Layer 5 of a small transformer language model trained on English Wikipedia (18 layers, counted from 0, width 128).
Take only the direct path to the model's output, skipping the later layers: a vector added to the residual stream pushes a token's score in proportion to its dot product with that token's output vector.

Output vectors of the tokens that the questions are about. A number n stands for (n - 500) times 0.0043.
"s===": 472 452 591 546 458 171 671 365 530 301 538 823 585 247 600 544 379 495 343 540 612 370 421 509 480 577 437 391 419 437 363 608 549 552 442 327 218 641 733 537 607 741 771 528 568 305 714 542 440 263 688 521 368 648 620 682 369 342 292 717 521 445 525 197 856 469 420 616 572 513 472 513 324 663 354 580 314 534 313 614 505 735 219 267 513 748 260 544 848 683 581 466 538 341 611 497 273 509 601 718 519 329 349 535 474 645 578 831 480 616 566 760 482 543 528 273 396 360 615 181 330 544 626 411 499 463 430 360
"|---|---|": 678 466 443 552 461 415 828 351 529 552 505 614 421 468 505 505 246 684 274 632 220 362 595 407 440 585 250 246 469 475 390 449 679 827 298 530 64 577 800 740 558 581 595 694 621 287 566 648 484 347 505 326 608 567 702 537 186 585 550 752 371 689 364 516 789 735 362 510 660 439 660 349 426 797 287 347 216 459 227 417 523 769 440 555 735 615 163 624 686 527 664 755 743 367 591 522 333 542 335 549 676 348 247 680 697 597 514 782 538 301 402 666 611 242 474 451 776 541 509 350 249 338 718 277 334 312 320 155
" published": 558 480 543 485 466 428 756 516 527 395 354 488 400 444 695 486 368 629 377 530 543 497 561 563 508 548 417 438 345 528 599 410 564 723 378 332 514 712 710 521 614 493 537 436 523 375 633 494 485 431 435 529 518 626 518 489 674 671 503 480 605 518 434 262 657 638 379 522 487 520 499 365 451 431 345 460 652 579 504 511 430 567 520 425 597 418 335 558 576 546 552 489 565 444 512 456 525 362 550 466 591 430 419 482 609 573 480 640 504 383 542 547 707 369 508 629 426 397 436 437 510 369 344 337 481 384 505 441
"ously": 332 392 700 692 491 491 773 453 442 189 535 627 632 397 341 230 499 679 524 553 444 388 329 589 500 555 308 370 402 273 599 529 461 691 267 524 558 575 871 583 514 567 632 624 579 460 647 710 323 301 437 600 519 767 531 362 453 582 417 571 654 600 461 531 451 611 516 360 482 555 616 481 371 346 279 459 377 638 348 540 323 538 282 439 714 470 429 615 438 728 546 614 431 454 535 420 458 512 390 526 711 390 239 478 421 321 402 453 574 72 792 791 775 358 636 454 797 437 517 451 311 486 645 410 531 298 722 606
", it": 453 434 490 505 571 542 938 522 480 539 553 408 493 460 461 575 355 427 501 498 493 443 537 425 505 539 466 493 538 623 421 391 404 506 224 524 359 423 528 712 541 547 522 479 511 442 624 485 599 402 479 585 408 619 523 391 537 536 509 432 820 517 657 419 536 682 449 627 465 556 513 503 401 565 357 454 572 542 551 560 528 614 315 399 496 458 331 479 422 575 442 546 495 497 420 428 542 421 606 490 488 467 540 500 374 501 402 526 623 473 526 584 696 516 437 563 501 389 511 482 437 535 457 421 498 465 451 456
", and a": 449 357 464 412 456 473 715 493 459 521 436 507 402 398 483 460 388 589 460 467 456 479 443 444 495 602 416 508 564 615 594 263 474 476 219 572 348 652 626 727 512 452 546 584 534 429 597 507 520 491 666 427 385 656 584 366 532 519 451 486 612 496 529 394 493 546 408 498 486 457 510 528 376 466 390 544 604 606 479 687 579 496 466 511 383 509 445 486 558 598 589 531 465 372 484 498 531 351 490 714 478 460 372 544 524 493 514 500 591 463 676 613 620 440 486 552 587 450 483 578 528 503 459 367 383 482 542 547
"hes": 244 404 560 623 553 286 890 270 705 358 509 507 573 407 293 379 375 550 427 548 467 380 568 627 491 524 390 427 595 279 566 443 553 533 513 508 377 677 495 587 695 433 516 441 515 445 453 511 528 470 382 771 457 585 541 583 654 407 598 443 582 519 578 433 619 732 368 549 502 407 571 330 536 580 421 421 566 615 281 542 293 629 568 614 468 587 633 345 716 419 508 679 357 358 493 352 421 558 342 728 445 511 580 470 496 546 393 383 540 433 487 661 687 507 438 421 680 228 404 529 456 254 731 402 495 647 446 613
" and a": 412 434 463 447 499 486 582 543 470 604 393 469 478 369 442 411 367 536 471 473 461 503 507 473 505 566 478 472 518 547 527 300 475 553 216 633 473 642 614 664 516 486 568 506 526 411 536 499 447 481 599 359 390 643 595 474 595 494 407 506 623 510 579 405 586 618 442 458 476 498 497 590 366 396 406 549 580 534 488 641 586 494 466 431 481 555 447 431 573 572 519 542 465 424 493 585 506 439 538 591 614 486 498 576 481 492 536 488 576 457 567 579 590 438 474 528 530 475 486 532 545 531 408 396 437 442 513 437
"ype": 532 407 418 388 590 299 860 439 711 393 387 496 483 473 426 382 383 642 554 575 316 329 511 361 466 524 379 649 348 334 652 275 626 506 406 376 268 568 808 814 628 533 619 612 568 350 633 500 303 471 596 562 555 597 522 572 611 631 621 524 571 697 633 553 699 578 452 329 625 442 488 708 299 554 464 425 532 354 259 313 263 929 492 618 548 574 468 447 737 627 877 364 487 491 407 456 567 427 339 590 440 543 424 311 545 496 504 603 537 418 490 722 903 290 524 406 510 431 458 321 340 309 631 465 199 235 479 421
" are": 358 424 722 488 485 441 734 595 565 483 366 531 608 361 341 554 425 437 512 482 567 453 521 405 512 475 429 519 374 746 634 552 499 625 263 413 350 509 555 505 528 526 502 498 475 399 612 510 627 561 423 531 378 565 540 452 461 576 528 402 586 522 574 462 557 511 360 579 556 252 568 656 555 524 385 498 534 528 476 585 530 679 481 502 368 579 392 467 529 627 679 553 344 370 530 381 539 480 675 521 389 576 539 522 342 566 350 585 573 414 412 530 760 364 345 473 567 275 558 544 526 641 464 577 398 377 534 388
"ription": 526 242 395 556 500 317 737 527 615 500 590 665 505 400 712 523 404 849 444 553 428 434 511 485 484 598 303 571 500 561 522 322 432 610 315 253 357 709 742 590 687 714 704 711 597 218 658 444 446 431 524 792 569 603 544 590 551 530 472 313 526 580 647 380 647 513 346 361 619 440 545 504 500 648 367 385 464 382 519 327 542 828 421 557 472 587 389 500 685 643 575 682 413 376 361 548 432 467 342 374 384 249 417 186 506 384 467 595 665 409 571 766 577 487 437 492 416 452 724 492 253 436 584 385 387 253 283 472
"undred": 387 448 630 457 695 534 859 398 661 271 341 414 521 428 394 518 365 531 431 527 326 194 595 375 459 565 388 419 320 420 517 573 552 761 212 434 407 824 757 619 535 657 603 525 582 613 628 464 336 452 564 494 554 728 390 505 493 478 593 497 655 618 620 485 729 369 459 336 461 399 652 401 380 691 457 396 566 526 448 515 481 646 543 388 693 660 258 469 643 391 678 686 315 352 417 441 635 444 410 454 491 478 317 437 519 494 537 720 506 400 617 696 713 357 503 551 576 527 551 455 284 356 558 255 454 325 462 475
"azine": 457 504 573 479 491 352 644 355 540 360 413 518 548 237 731 464 399 501 281 634 589 518 522 482 464 515 187 227 347 468 555 134 563 679 382 238 577 627 718 886 731 456 592 710 534 309 669 688 385 355 651 353 597 710 577 301 541 586 640 514 606 598 629 140 540 516 258 624 665 378 572 467 502 465 418 311 623 496 507 576 259 744 420 376 760 605 244 537 568 632 862 298 458 297 622 563 422 389 380 871 670 340 281 413 589 619 598 722 556 527 393 791 973 398 759 383 459 275 511 323 256 250 496 625 238 510 426 364
" or ": 424 397 478 498 533 538 647 517 640 444 360 484 540 371 555 431 391 456 493 519 491 443 514 404 489 565 424 402 449 610 583 386 421 509 319 512 428 706 517 417 575 470 638 600 625 483 514 506 496 455 566 593 447 610 635 482 470 556 427 415 555 503 582 450 585 662 436 496 585 474 549 530 309 469 428 487 648 557 457 657 352 543 406 409 492 488 521 491 656 591 593 526 404 482 434 488 432 508 507 594 590 466 580 492 408 453 343 565 485 366 509 604 642 553 411 420 490 393 583 580 407 589 476 399 420 591 526 455
"sequ": 624 622 507 622 630 511 921 366 723 316 361 557 524 339 500 437 387 445 467 603 459 659 563 472 483 559 452 499 289 632 510 429 348 427 248 365 460 481 859 713 731 702 538 433 623 426 582 411 139 336 617 542 695 574 437 562 452 515 726 376 438 598 467 454 427 609 503 507 549 215 695 208 337 510 381 554 222 676 474 641 406 793 345 461 521 541 380 710 527 655 583 669 626 472 547 554 317 344 510 582 319 383 457 408 519 659 412 678 457 262 619 775 741 256 541 334 524 446 543 473 326 403 491 485 555 499 318 321
"ularly": 484 475 513 773 519 430 956 207 401 312 384 622 588 427 402 191 358 520 621 545 281 543 556 546 485 573 249 519 514 475 510 378 617 445 460 504 441 701 494 555 558 583 431 683 567 319 625 465 249 428 756 607 573 560 386 448 592 517 419 312 503 526 657 344 415 581 320 565 692 265 696 361 499 668 311 221 391 415 564 651 340 689 371 492 863 609 313 531 718 588 617 499 340 377 444 447 395 435 355 771 584 372 362 377 426 499 518 552 441 598 604 789 804 355 570 382 517 387 731 530 482 368 757 499 512 432 463 599

Output weights of attention head 1. The head adds the sum of these rows, row i times number i of z. A number n stands for (n - 500) times 0.00085.
o0: 639 451 436 426 424 472 314 325 689 386 433 517 443 505 461 620 583 502 547 726 563 567 455 591 231 394 512 478 524 412 598 688 542 521 765 527 475 344 188 313 382 383 561 554 481 532 465 457 503 579 502 641 735 318 428 553 505 385 344 493 384 554 537 657 406 471 480 463 544 547 557 650 659 474 595 571 614 437 544 541 377 410 574 570 370 436 737 604 584 566 728 334 443 568 818 535 552 501 313 342 450 628 519 344 507 407 541 394 367 439 243 554 366 533 517 408 311 517 434 475 449 427 599 576 584 500 605 519
o1: 393 493 492 518 548 516 527 495 532 452 487 311 574 610 549 560 258 645 446 409 338 532 527 538 459 482 446 574 614 437 550 427 580 656 457 611 622 684 601 650 563 506 578 534 740 481 584 559 314 481 670 576 539 520 548 661 485 349 430 570 362 558 434 306 526 426 489 301 504 467 567 480 583 428 431 516 397 510 575 426 460 423 379 572 679 489 473 334 530 369 590 510 481 410 226 440 449 378 625 549 535 446 619 643 311 528 462 486 477 498 352 644 339 496 572 621 428 389 409 394 580 659 403 449 618 492 476 457
o2: 489 531 566 632 596 466 530 689 477 514 449 536 497 491 533 485 421 571 525 480 399 453 550 375 484 520 386 267 503 575 498 380 629 524 421 396 572 603 683 661 584 637 406 321 523 728 515 633 373 466 419 451 431 624 473 398 540 493 517 313 490 472 642 423 426 416 415 564 529 391 478 413 599 468 683 524 417 544 531 524 459 369 341 532 749 521 357 371 500 471 420 612 557 427 471 504 563 601 624 606 527 357 391 468 627 625 436 639 603 389 609 571 567 326 389 630 630 471 496 473 446 588 430 545 632 642 436 638
o3: 417 332 354 456 670 446 674 459 351 551 463 620 381 464 525 792 525 479 507 417 336 640 486 294 375 399 532 570 553 533 657 331 551 616 447 576 409 599 651 527 604 612 710 628 752 548 585 356 441 370 597 494 595 454 430 500 486 523 455 585 553 592 491 433 556 574 446 225 522 356 521 595 513 249 611 634 291 484 436 473 304 294 402 372 621 474 539 400 490 368 308 584 358 418 290 599 629 656 437 619 506 334 517 655 390 609 387 611 321 673 533 595 511 614 691 695 379 403 556 537 695 504 458 658 528 567 693 615
o4: 409 488 496 496 491 363 540 437 535 513 587 556 500 479 638 423 346 554 397 497 491 607 389 673 605 539 408 534 406 506 345 349 523 530 457 638 543 413 647 490 506 585 385 404 543 501 540 529 546 434 555 398 380 543 652 377 458 684 604 406 532 467 503 449 488 602 393 280 682 415 471 446 453 430 424 424 476 518 511 569 521 735 249 510 569 269 484 587 484 529 480 601 552 427 360 499 432 574 521 462 547 485 636 556 475 416 476 448 573 524 510 549 509 477 591 571 547 370 499 439 469 467 346 409 325 563 735 273
o5: 521 574 608 635 316 607 540 557 497 416 458 338 522 611 573 274 271 502 505 325 592 497 436 554 929 619 340 513 432 446 479 499 648 455 379 558 580 465 737 690 542 684 514 295 409 277 649 563 396 516 414 594 476 566 506 553 370 382 613 492 431 492 461 280 596 481 624 656 635 548 504 354 567 582 399 195 338 435 467 506 748 555 510 367 358 490 370 572 434 566 525 442 441 517 483 537 562 381 740 554 435 617 510 579 574 550 552 508 667 305 642 576 584 305 504 444 585 667 559 453 343 434 542 521 475 448 448 229
o6: 531 549 250 465 551 452 468 501 439 474 614 579 354 500 496 461 499 571 554 381 480 509 554 368 592 572 548 486 428 566 524 481 410 444 581 668 410 452 577 434 618 532 510 452 421 551 431 351 527 488 470 482 540 552 446 575 382 481 512 512 547 470 503 528 466 577 440 583 466 489 356 491 372 564 564 483 408 538 617 398 411 408 456 375 444 565 425 531 502 452 365 649 476 536 443 413 521 542 446 529 438 464 562 551 454 569 504 453 426 579 591 459 463 488 567 512 497 478 457 583 466 377 448 462 508 645 515 520
o7: 500 501 500 463 233 524 647 253 542 579 466 547 409 573 412 655 385 796 578 398 515 406 606 492 821 676 684 315 555 490 482 734 424 451 507 385 343 24 402 479 377 514 760 424 470 523 477 482 311 550 448 578 564 586 497 626 269 358 381 598 447 666 470 532 561 557 578 442 291 402 552 667 521 519 581 388 433 502 537 352 582 399 354 314 461 568 687 603 579 604 622 274 366 404 681 416 439 577 456 315 426 659 519 497 452 686 496 405 479 396 331 683 433 389 469 712 528 619 540 525 402 564 560 490 648 393 398 530
o8: 596 584 402 594 545 526 498 510 503 634 465 399 609 400 354 355 527 342 487 508 338 544 541 388 346 456 348 582 438 511 466 409 418 548 282 491 533 595 644 503 519 450 402 535 514 360 486 418 445 393 497 418 443 548 424 575 452 647 495 685 539 549 449 456 458 542 527 543 473 488 535 408 549 513 467 383 329 548 454 482 499 508 443 356 543 678 423 576 446 372 354 505 566 562 492 329 573 430 635 699 605 583 629 621 499 582 443 509 608 560 682 442 669 417 461 489 487 517 500 390 582 491 498 598 557 554 493 470
o9: 574 473 742 557 377 534 494 578 427 525 586 563 465 641 618 470 264 615 353 564 555 541 498 793 651 544 530 556 317 421 627 614 611 375 365 490 432 462 450 579 484 519 442 659 577 566 464 622 508 460 453 406 501 454 640 434 434 583 536 343 654 505 442 429 443 601 342 478 491 641 517 430 437 549 555 436 516 442 607 555 592 646 489 575 411 372 531 624 689 566 578 464 393 550 595 551 382 548 438 421 362 494 433 273 437 517 500 486 723 466 288 477 420 667 459 401 595 519 345 448 430 476 371 431 515 555 488 327
o10: 492 532 466 485 483 635 405 662 266 469 664 401 568 471 545 671 630 532 459 494 408 462 344 312 378 321 530 377 581 489 605 372 379 547 517 459 526 496 459 418 373 615 457 560 330 534 597 449 500 293 554 539 514 517 450 455 341 669 519 624 585 409 537 452 536 478 586 396 499 434 372 463 411 419 663 678 415 444 678 489 281 398 471 372 645 497 441 423 524 593 386 622 466 494 374 584 594 533 529 588 574 620 484 560 444 470 611 412 413 529 656 597 266 589 598 521 499 340 401 556 676 503 428 419 505 460 478 605
o11: 525 544 494 502 335 563 750 505 528 584 477 441 487 530 446 435 416 576 518 244 373 476 411 413 689 569 383 373 513 554 423 539 631 454 237 561 459 144 756 640 532 602 579 377 435 496 564 582 548 451 645 408 318 748 638 483 461 691 551 573 452 329 519 510 613 515 543 407 634 473 571 474 602 568 622 463 395 422 457 395 585 495 403 306 517 528 543 511 498 636 396 511 593 456 468 513 516 593 601 580 530 444 359 547 566 692 430 577 507 489 550 716 765 432 441 571 554 551 479 550 473 491 384 544 506 503 475 382
o12: 456 528 571 538 296 529 472 594 585 506 422 557 501 433 366 428 560 504 589 557 476 489 573 693 338 533 379 554 489 499 367 464 566 527 592 557 641 479 522 352 524 398 391 408 314 506 555 503 438 523 487 415 548 535 481 404 549 463 540 408 379 541 538 620 535 404 594 717 452 583 579 484 602 486 429 367 413 616 539 572 624 515 624 664 377 409 337 746 312 539 506 432 602 534 624 363 403 284 589 478 604 663 402 477 539 561 649 414 579 503 642 566 562 439 660 450 456 607 381 457 466 454 600 441 527 399 448 233
o13: 645 547 428 582 294 418 489 421 753 640 478 451 562 429 574 461 426 592 435 529 561 437 563 701 616 469 600 595 452 440 396 655 541 408 653 408 671 267 420 511 474 464 641 431 445 357 368 451 340 419 336 620 445 449 487 550 511 490 345 596 407 683 450 399 544 535 636 493 347 590 710 475 491 745 522 382 369 586 386 436 526 544 481 583 456 505 563 638 477 626 761 265 573 525 639 533 374 464 440 511 586 692 513 579 695 538 658 437 396 442 511 596 544 497 518 388 595 632 272 311 456 515 654 534 584 250 537 276
o14: 446 439 615 373 559 528 471 593 399 396 476 492 342 640 667 537 402 519 611 453 432 643 513 428 238 594 422 439 481 458 602 337 597 480 530 349 401 527 540 529 612 473 579 543 517 793 544 390 537 603 473 490 534 611 625 390 373 458 717 280 441 438 558 517 545 628 528 477 445 505 241 406 507 469 562 407 545 590 472 622 551 314 441 402 637 368 429 494 399 461 516 640 552 334 411 480 517 550 447 489 395 468 277 528 580 529 597 550 631 540 547 391 409 539 597 468 494 344 553 483 515 522 475 468 594 648 529 546
o15: 531 519 564 647 458 535 532 557 601 523 487 495 559 653 591 302 147 524 401 461 382 642 554 505 603 453 377 521 406 438 535 430 557 606 523 457 443 487 704 525 533 580 431 309 670 442 420 629 520 493 512 441 453 587 639 631 456 540 594 529 478 355 357 373 513 469 522 504 518 406 490 371 407 603 393 557 388 545 503 354 611 518 434 601 507 613 429 466 461 364 518 485 531 399 278 497 514 488 462 536 626 488 564 602 492 685 443 624 651 541 370 699 567 435 495 531 577 452 538 499 446 640 499 530 659 491 469 484
o16: 603 625 480 480 535 553 558 437 471 359 579 548 450 477 475 570 491 461 346 521 560 401 433 567 591 532 558 533 454 461 443 572 605 435 456 496 443 337 432 595 547 483 623 512 520 552 511 529 465 519 618 468 507 371 597 539 565 503 458 384 528 644 635 548 476 558 421 415 386 554 525 530 473 466 614 437 509 480 446 346 480 676 480 488 612 562 633 501 617 610 537 550 426 341 502 310 513 583 422 509 498 448 453 522 463 318 476 521 474 492 377 528 418 559 629 489 473 459 463 519 445 585 466 538 410 467 561 341
o17: 445 400 594 514 651 461 395 516 485 392 514 535 530 627 460 482 615 345 612 473 357 527 492 346 561 499 457 706 453 605 607 276 584 540 667 628 591 641 551 433 595 537 486 497 588 396 482 418 525 445 465 407 478 463 492 609 580 433 428 573 384 391 440 518 468 442 599 619 455 430 330 552 404 402 527 483 478 446 393 677 430 569 645 372 633 491 446 542 504 361 384 500 651 480 481 494 614 549 528 746 534 353 521 619 498 477 300 458 431 523 422 293 469 600 433 269 478 371 609 565 448 424 493 691 297 556 560 463
o18: 464 507 494 515 541 583 395 491 499 422 499 491 538 481 505 261 640 366 654 466 639 301 607 473 497 467 515 548 495 543 485 508 582 554 575 573 429 453 444 387 565 389 380 512 512 356 333 409 644 543 344 558 354 379 464 374 575 530 551 542 432 339 452 564 474 514 565 648 581 523 354 525 556 510 373 607 648 552 498 672 543 622 755 550 280 604 553 544 536 508 515 453 541 507 674 500 405 470 461 447 445 451 455 355 568 432 496 554 377 409 609 297 574 577 468 365 677 686 550 516 517 369 526 534 358 523 602 462
o19: 492 527 425 423 735 284 506 433 438 446 362 608 388 451 633 477 804 525 431 634 436 538 395 291 239 391 497 501 411 592 636 387 454 426 527 544 500 653 424 397 459 394 443 584 613 548 448 445 485 602 550 425 488 507 622 409 664 574 422 394 523 511 447 575 324 529 337 457 503 605 473 369 483 298 755 690 729 594 476 571 296 512 658 502 637 552 408 389 406 342 309 576 617 432 388 490 592 519 366 595 556 262 442 604 445 480 441 640 433 709 600 379 507 667 489 400 309 316 478 551 663 450 533 523 465 523 696 554
o20: 467 430 430 546 420 546 425 567 601 532 518 583 486 362 447 457 664 536 598 522 572 442 448 616 425 475 613 557 607 532 427 598 553 450 667 480 440 318 283 617 537 474 611 474 495 545 454 570 516 568 412 474 454 371 451 408 659 465 468 421 358 401 454 620 501 372 481 621 424 514 594 682 521 505 443 346 423 535 424 428 408 395 639 738 365 651 614 613 614 634 525 516 566 581 674 429 585 621 349 366 392 572 557 485 537 491 485 538 410 392 447 395 496 491 509 434 528 538 541 491 510 572 673 550 507 303 446 501
o21: 480 442 413 475 557 500 559 573 433 537 519 417 289 440 718 754 484 539 418 620 457 561 552 421 122 367 531 526 404 507 651 441 542 581 686 534 374 503 483 329 426 485 552 525 748 649 455 418 595 443 580 501 533 731 420 375 526 314 426 430 559 538 452 469 511 528 520 367 402 720 434 406 473 392 481 560 586 514 484 483 190 519 723 466 696 371 515 416 446 362 341 432 510 355 368 611 566 503 311 469 684 408 571 507 463 472 527 494 382 614 476 535 504 673 391 591 564 399 341 416 591 659 542 477 397 368 753 640
o22: 528 495 465 450 671 549 381 626 411 431 537 442 516 655 661 454 594 355 438 552 457 543 532 382 251 503 575 570 538 538 579 260 621 430 552 493 566 570 439 512 431 445 550 539 525 505 484 594 578 496 562 621 553 406 541 606 521 522 615 365 334 337 515 470 450 454 572 415 485 501 413 545 598 403 608 595 649 519 413 567 418 566 611 388 537 595 554 551 425 352 516 557 598 480 519 574 488 504 406 594 457 523 462 581 503 412 457 505 448 491 541 488 379 576 514 257 409 408 511 549 603 620 687 684 481 563 551 611
o23: 643 630 461 458 455 383 500 537 517 486 514 485 404 618 458 485 611 486 576 430 462 564 473 479 362 313 460 457 495 685 407 613 385 417 574 529 286 501 410 468 233 505 665 525 449 470 543 594 506 586 423 648 567 577 442 559 535 564 480 501 390 436 505 397 613 525 488 531 498 492 525 487 495 508 446 542 501 514 437 399 455 363 407 352 535 533 552 433 563 477 487 462 600 664 607 415 550 522 524 441 438 502 565 497 570 537 520 560 461 582 478 415 636 292 457 527 427 643 462 421 405 461 513 577 357 384 747 436
o24: 557 656 498 513 384 562 644 520 485 687 351 388 630 499 540 283 371 604 391 448 592 626 333 576 775 693 413 458 488 375 465 492 482 457 327 381 535 384 658 618 558 634 609 425 395 559 605 478 537 483 432 583 373 511 579 527 383 547 609 482 601 497 438 377 587 626 500 368 581 526 611 389 578 475 527 273 264 463 470 440 576 391 407 270 621 357 443 665 280 695 526 380 563 403 545 497 496 444 687 487 532 553 375 509 484 674 528 602 590 446 586 641 628 423 304 552 526 519 502 538 479 463 377 398 519 443 471 370
o25: 468 482 526 559 552 544 435 402 689 587 564 367 480 560 413 362 536 473 534 636 534 399 595 612 619 494 483 500 430 519 269 662 491 467 544 524 660 439 345 543 618 572 438 391 590 497 365 630 350 640 530 580 425 573 454 421 531 493 500 481 580 493 450 447 539 475 703 692 569 558 552 587 426 579 345 456 522 557 300 542 547 499 601 529 307 645 458 579 441 601 598 288 403 484 567 413 497 470 474 380 513 711 590 288 639 416 613 555 446 272 565 709 549 413 375 510 593 621 449 559 390 543 694 296 591 386 378 481
o26: 453 727 518 615 351 530 255 693 533 495 486 431 510 349 516 310 603 412 561 456 538 366 638 541 786 655 497 577 460 411 415 499 466 509 629 411 486 386 563 524 562 359 451 402 208 386 507 400 475 462 454 526 400 423 410 347 536 523 532 637 505 394 445 407 458 392 635 645 451 615 597 503 391 600 536 372 497 663 438 473 434 528 441 631 624 542 391 586 330 510 425 453 502 457 413 568 437 448 406 627 563 580 540 501 654 620 538 562 420 443 616 539 517 387 423 460 687 488 523 548 508 442 394 495 479 506 461 461
o27: 601 541 481 636 494 507 436 467 640 566 640 361 470 620 369 553 630 398 439 449 664 320 499 573 625 410 690 447 585 500 378 881 444 490 622 409 404 443 464 570 410 392 467 496 315 418 456 576 317 479 466 519 472 510 430 507 662 512 399 609 502 423 422 362 495 462 622 788 493 533 607 608 403 626 465 515 395 423 416 486 522 367 748 720 238 579 619 428 472 736 614 414 380 620 695 427 498 533 408 319 459 676 554 459 394 410 528 545 531 483 425 634 496 367 455 547 530 665 351 484 466 502 665 415 622 385 533 619
o28: 511 422 410 408 649 300 589 603 514 444 448 628 429 388 542 679 639 449 532 452 487 691 425 382 174 551 493 512 510 350 428 406 715 479 597 493 575 564 449 353 399 378 377 723 545 489 470 456 636 478 618 444 674 489 465 378 625 332 498 356 535 544 737 680 444 352 367 291 487 715 558 581 670 342 481 689 809 512 582 477 341 484 634 720 612 343 589 403 446 334 511 487 560 527 371 729 490 472 406 596 495 332 530 480 340 311 462 534 271 583 579 399 520 540 608 457 338 528 473 424 678 613 371 586 547 516 738 486
o29: 441 556 676 479 510 496 415 436 431 662 616 501 491 477 378 292 531 563 550 452 513 751 442 563 657 623 344 390 549 343 501 446 562 509 520 448 450 334 499 598 516 637 534 443 608 578 476 396 587 457 589 484 421 615 515 490 415 539 585 561 504 496 476 516 541 574 547 428 443 518 592 532 494 643 398 322 307 472 512 578 525 470 489 173 353 367 509 641 548 577 419 351 534 628 699 449 484 562 575 532 554 387 608 370 579 587 416 623 637 636 501 553 614 429 487 580 442 412 599 547 532 477 554 502 515 356 501 485
o30: 608 558 387 435 635 481 555 572 356 504 529 608 449 430 472 575 610 453 528 596 407 592 405 337 118 255 463 390 445 686 498 290 496 525 513 718 406 675 504 315 479 420 392 674 573 560 504 351 716 474 477 358 491 508 510 431 593 755 488 595 491 352 543 590 517 517 531 630 600 473 366 434 330 372 530 840 430 409 674 446 381 474 387 432 676 526 508 258 650 347 351 665 537 426 375 572 487 598 667 663 643 337 504 527 615 549 362 462 587 730 747 337 623 538 518 404 594 343 433 619 509 428 345 600 451 666 609 533
o31: 395 573 596 463 345 452 528 530 512 697 486 515 411 461 480 543 386 708 416 523 311 534 660 605 500 665 477 423 444 411 468 450 493 587 453 529 410 382 588 521 544 424 617 546 400 623 411 438 437 589 610 419 460 734 600 511 362 434 538 374 508 664 544 451 589 504 405 381 299 496 513 516 442 605 504 274 474 562 497 486 548 559 284 542 551 365 532 541 587 500 609 538 425 488 580 348 338 497 528 550 506 452 353 498 641 668 614 410 651 508 405 569 457 435 596 482 556 558 410 345 359 342 500 395 517 637 449 394

Each question shows a token from some text and the vector z that the head gathered there. A number n stands for (n - 500) times 0.005.

" is": 411 470 543 522 472 613 532 536 497 447 509 621 515 524 503 446 463 499 544 407 539 315 436 444 554 545 642 511 470 502 439 442
Which two tokens does it push up most, strongest first? "sequ", "|---|---|"

"–": 447 465 533 552 466 470 508 532 506 445 482 525 525 483 537 517 436 510 501 473 478 499 480 510 477 449 456 494 545 586 540 491
Pushed up most: ", and a"

"ain": 448 514 530 507 503 541 524 449 512 458 490 523 510 504 442 519 483 512 503 511 516 490 473 492 491 432 490 496 549 493 500 426
Which two tokens does it push up most, strongest first? "ularly", " and a"

" medal": 450 569 427 536 491 460 544 511 521 558 455 553 533 595 442 507 495 523 473 524 499 555 566 543 503 495 537 527 570 539 548 473
Which two tokens does it push up most, strongest first? "ype", "s==="

" was": 446 606 460 579 449 505 539 549 511 506 488 534 511 561 451 464 513 459 448 520 489 491 530 568 507 511 494 526 520 495 483 516
Pushed up most: "s==="

"021": 544 292 506 420 377 816 598 579 594 423 383 620 646 556 531 490 474 529 537 313 607 214 445 741 564 666 612 698 201 485 394 536
Pushed down most: " or "

"C": 477 522 452 593 528 507 547 517 519 410 503 543 392 495 484 477 543 540 482 529 534 536 515 526 504 491 574 487 446 515 576 461
Pushed down most: "ription"

" The": 435 556 422 533 474 464 506 515 509 552 456 538 524 587 437 491 501 537 483 516 502 559 567 532 496 505 523 508 576 562 540 452
Pushed up most: "ype"

"2": 542 605 534 599 592 580 527 618 426 477 560 328 383 447 612 404 410 401 440 539 449 435 537 528 535 532 583 521 402 503 339 507
Which three tokens does it push up most, strongest first? "ription", "undred", "ously"

" r": 522 444 525 452 534 575 554 468 573 568 541 465 579 566 476 487 497 574 458 530 410 540 553 453 577 441 565 473 537 479 611 339
Pushed up most: "azine"

"aj": 468 452 521 482 464 547 536 533 498 657 534 548 483 517 441 522 537 507 510 476 516 489 462 419 510 465 515 537 452 518 575 441
Pushed up most: "|---|---|"

")": 369 521 494 542 434 545 509 504 510 508 487 535 459 474 533 520 468 535 494 527 465 463 507 516 490 542 469 512 462 482 470 480
Pushed up most: "undred"

" would": 407 539 477 527 409 489 505 545 498 540 536 533 502 541 438 458 501 502 486 460 506 496 494 527 512 512 521 535 519 525 500 492
Pushed down most: "azine"

" compet": 436 489 518 424 418 517 405 386 483 592 583 520 588 578 511 538 505 486 473 482 538 469 508 365 487 528 522 493 559 469 520 511
Pushed down most: " or "

".": 464 574 382 584 529 447 582 513 528 513 418 532 510 559 444 455 511 524 488 528 487 546 561 535 490 506 525 485 577 546 532 501
Which three tokens does it push up most, strongest first? "ype", " or ", " and a"

" ro": 321 494 614 462 584 491 392 343 406 503 454 391 634 489 546 513 484 413 502 565 441 588 537 394 452 602 500 464 690 367 426 507
Pushed up most: "azine"

" responsible": 382 546 512 507 436 576 510 478 511 469 477 509 498 413 580 525 422 536 553 504 472 482 485 557 527 545 478 491 502 505 434 491
Which two tokens does it push up most, strongest first? "undred", "sequ"

"ed": 462 502 511 465 426 529 447 436 485 546 552 557 553 570 488 535 518 505 478 485 536 468 497 419 486 519 517 506 550 476 531 479
Pushed down most: " or "

", and": 416 455 572 518 534 540 473 562 467 449 469 536 478 487 462 538 444 506 537 513 510 514 433 481 434 395 444 526 503 498 515 421
Pushed up most: " are"

"ans": 507 611 535 650 504 492 508 510 578 343 484 635 368 585 394 583 543 546 542 560 544 514 495 500 462 492 498 560 512 386 604 389
Pushed up most: "ype"

"d": 489 527 489 572 506 446 532 491 517 455 462 520 398 463 522 530 510 519 520 520 548 501 520 486 478 464 587 505 480 502 579 478
Pushed up most: " or "

" against": 470 482 478 451 435 572 458 446 517 556 554 551 563 587 497 516 520 493 482 464 499 468 495 449 499 524 503 522 502 470 502 502
Pushed down most: " or "

" at the": 510 527 495 554 492 473 518 483 505 482 454 506 421 491 515 509 515 538 511 530 547 500 521 487 494 478 573 498 459 506 556 481
Pushed up most: " or "

" a c": 509 524 500 554 485 439 513 482 505 480 458 502 415 468 522 526 509 514 524 523 540 500 525 476 470 464 569 508 484 484 559 477
Pushed up most: " or "

" They": 427 467 488 463 487 513 502 492 510 564 509 507 500 474 465 504 519 538 484 476 516 505 460 487 516 493 534 469 470 542 525 462
Which three tokens does it push up most, strongest first? "|---|---|", ", it", "sequ"

" (": 464 521 531 525 490 557 543 439 604 504 544 497 609 542 450 484 522 489 450 482 410 461 539 443 543 387 532 492 592 481 486 414
Which three tokens does it push up most, strongest first? "azine", "sequ", "ularly"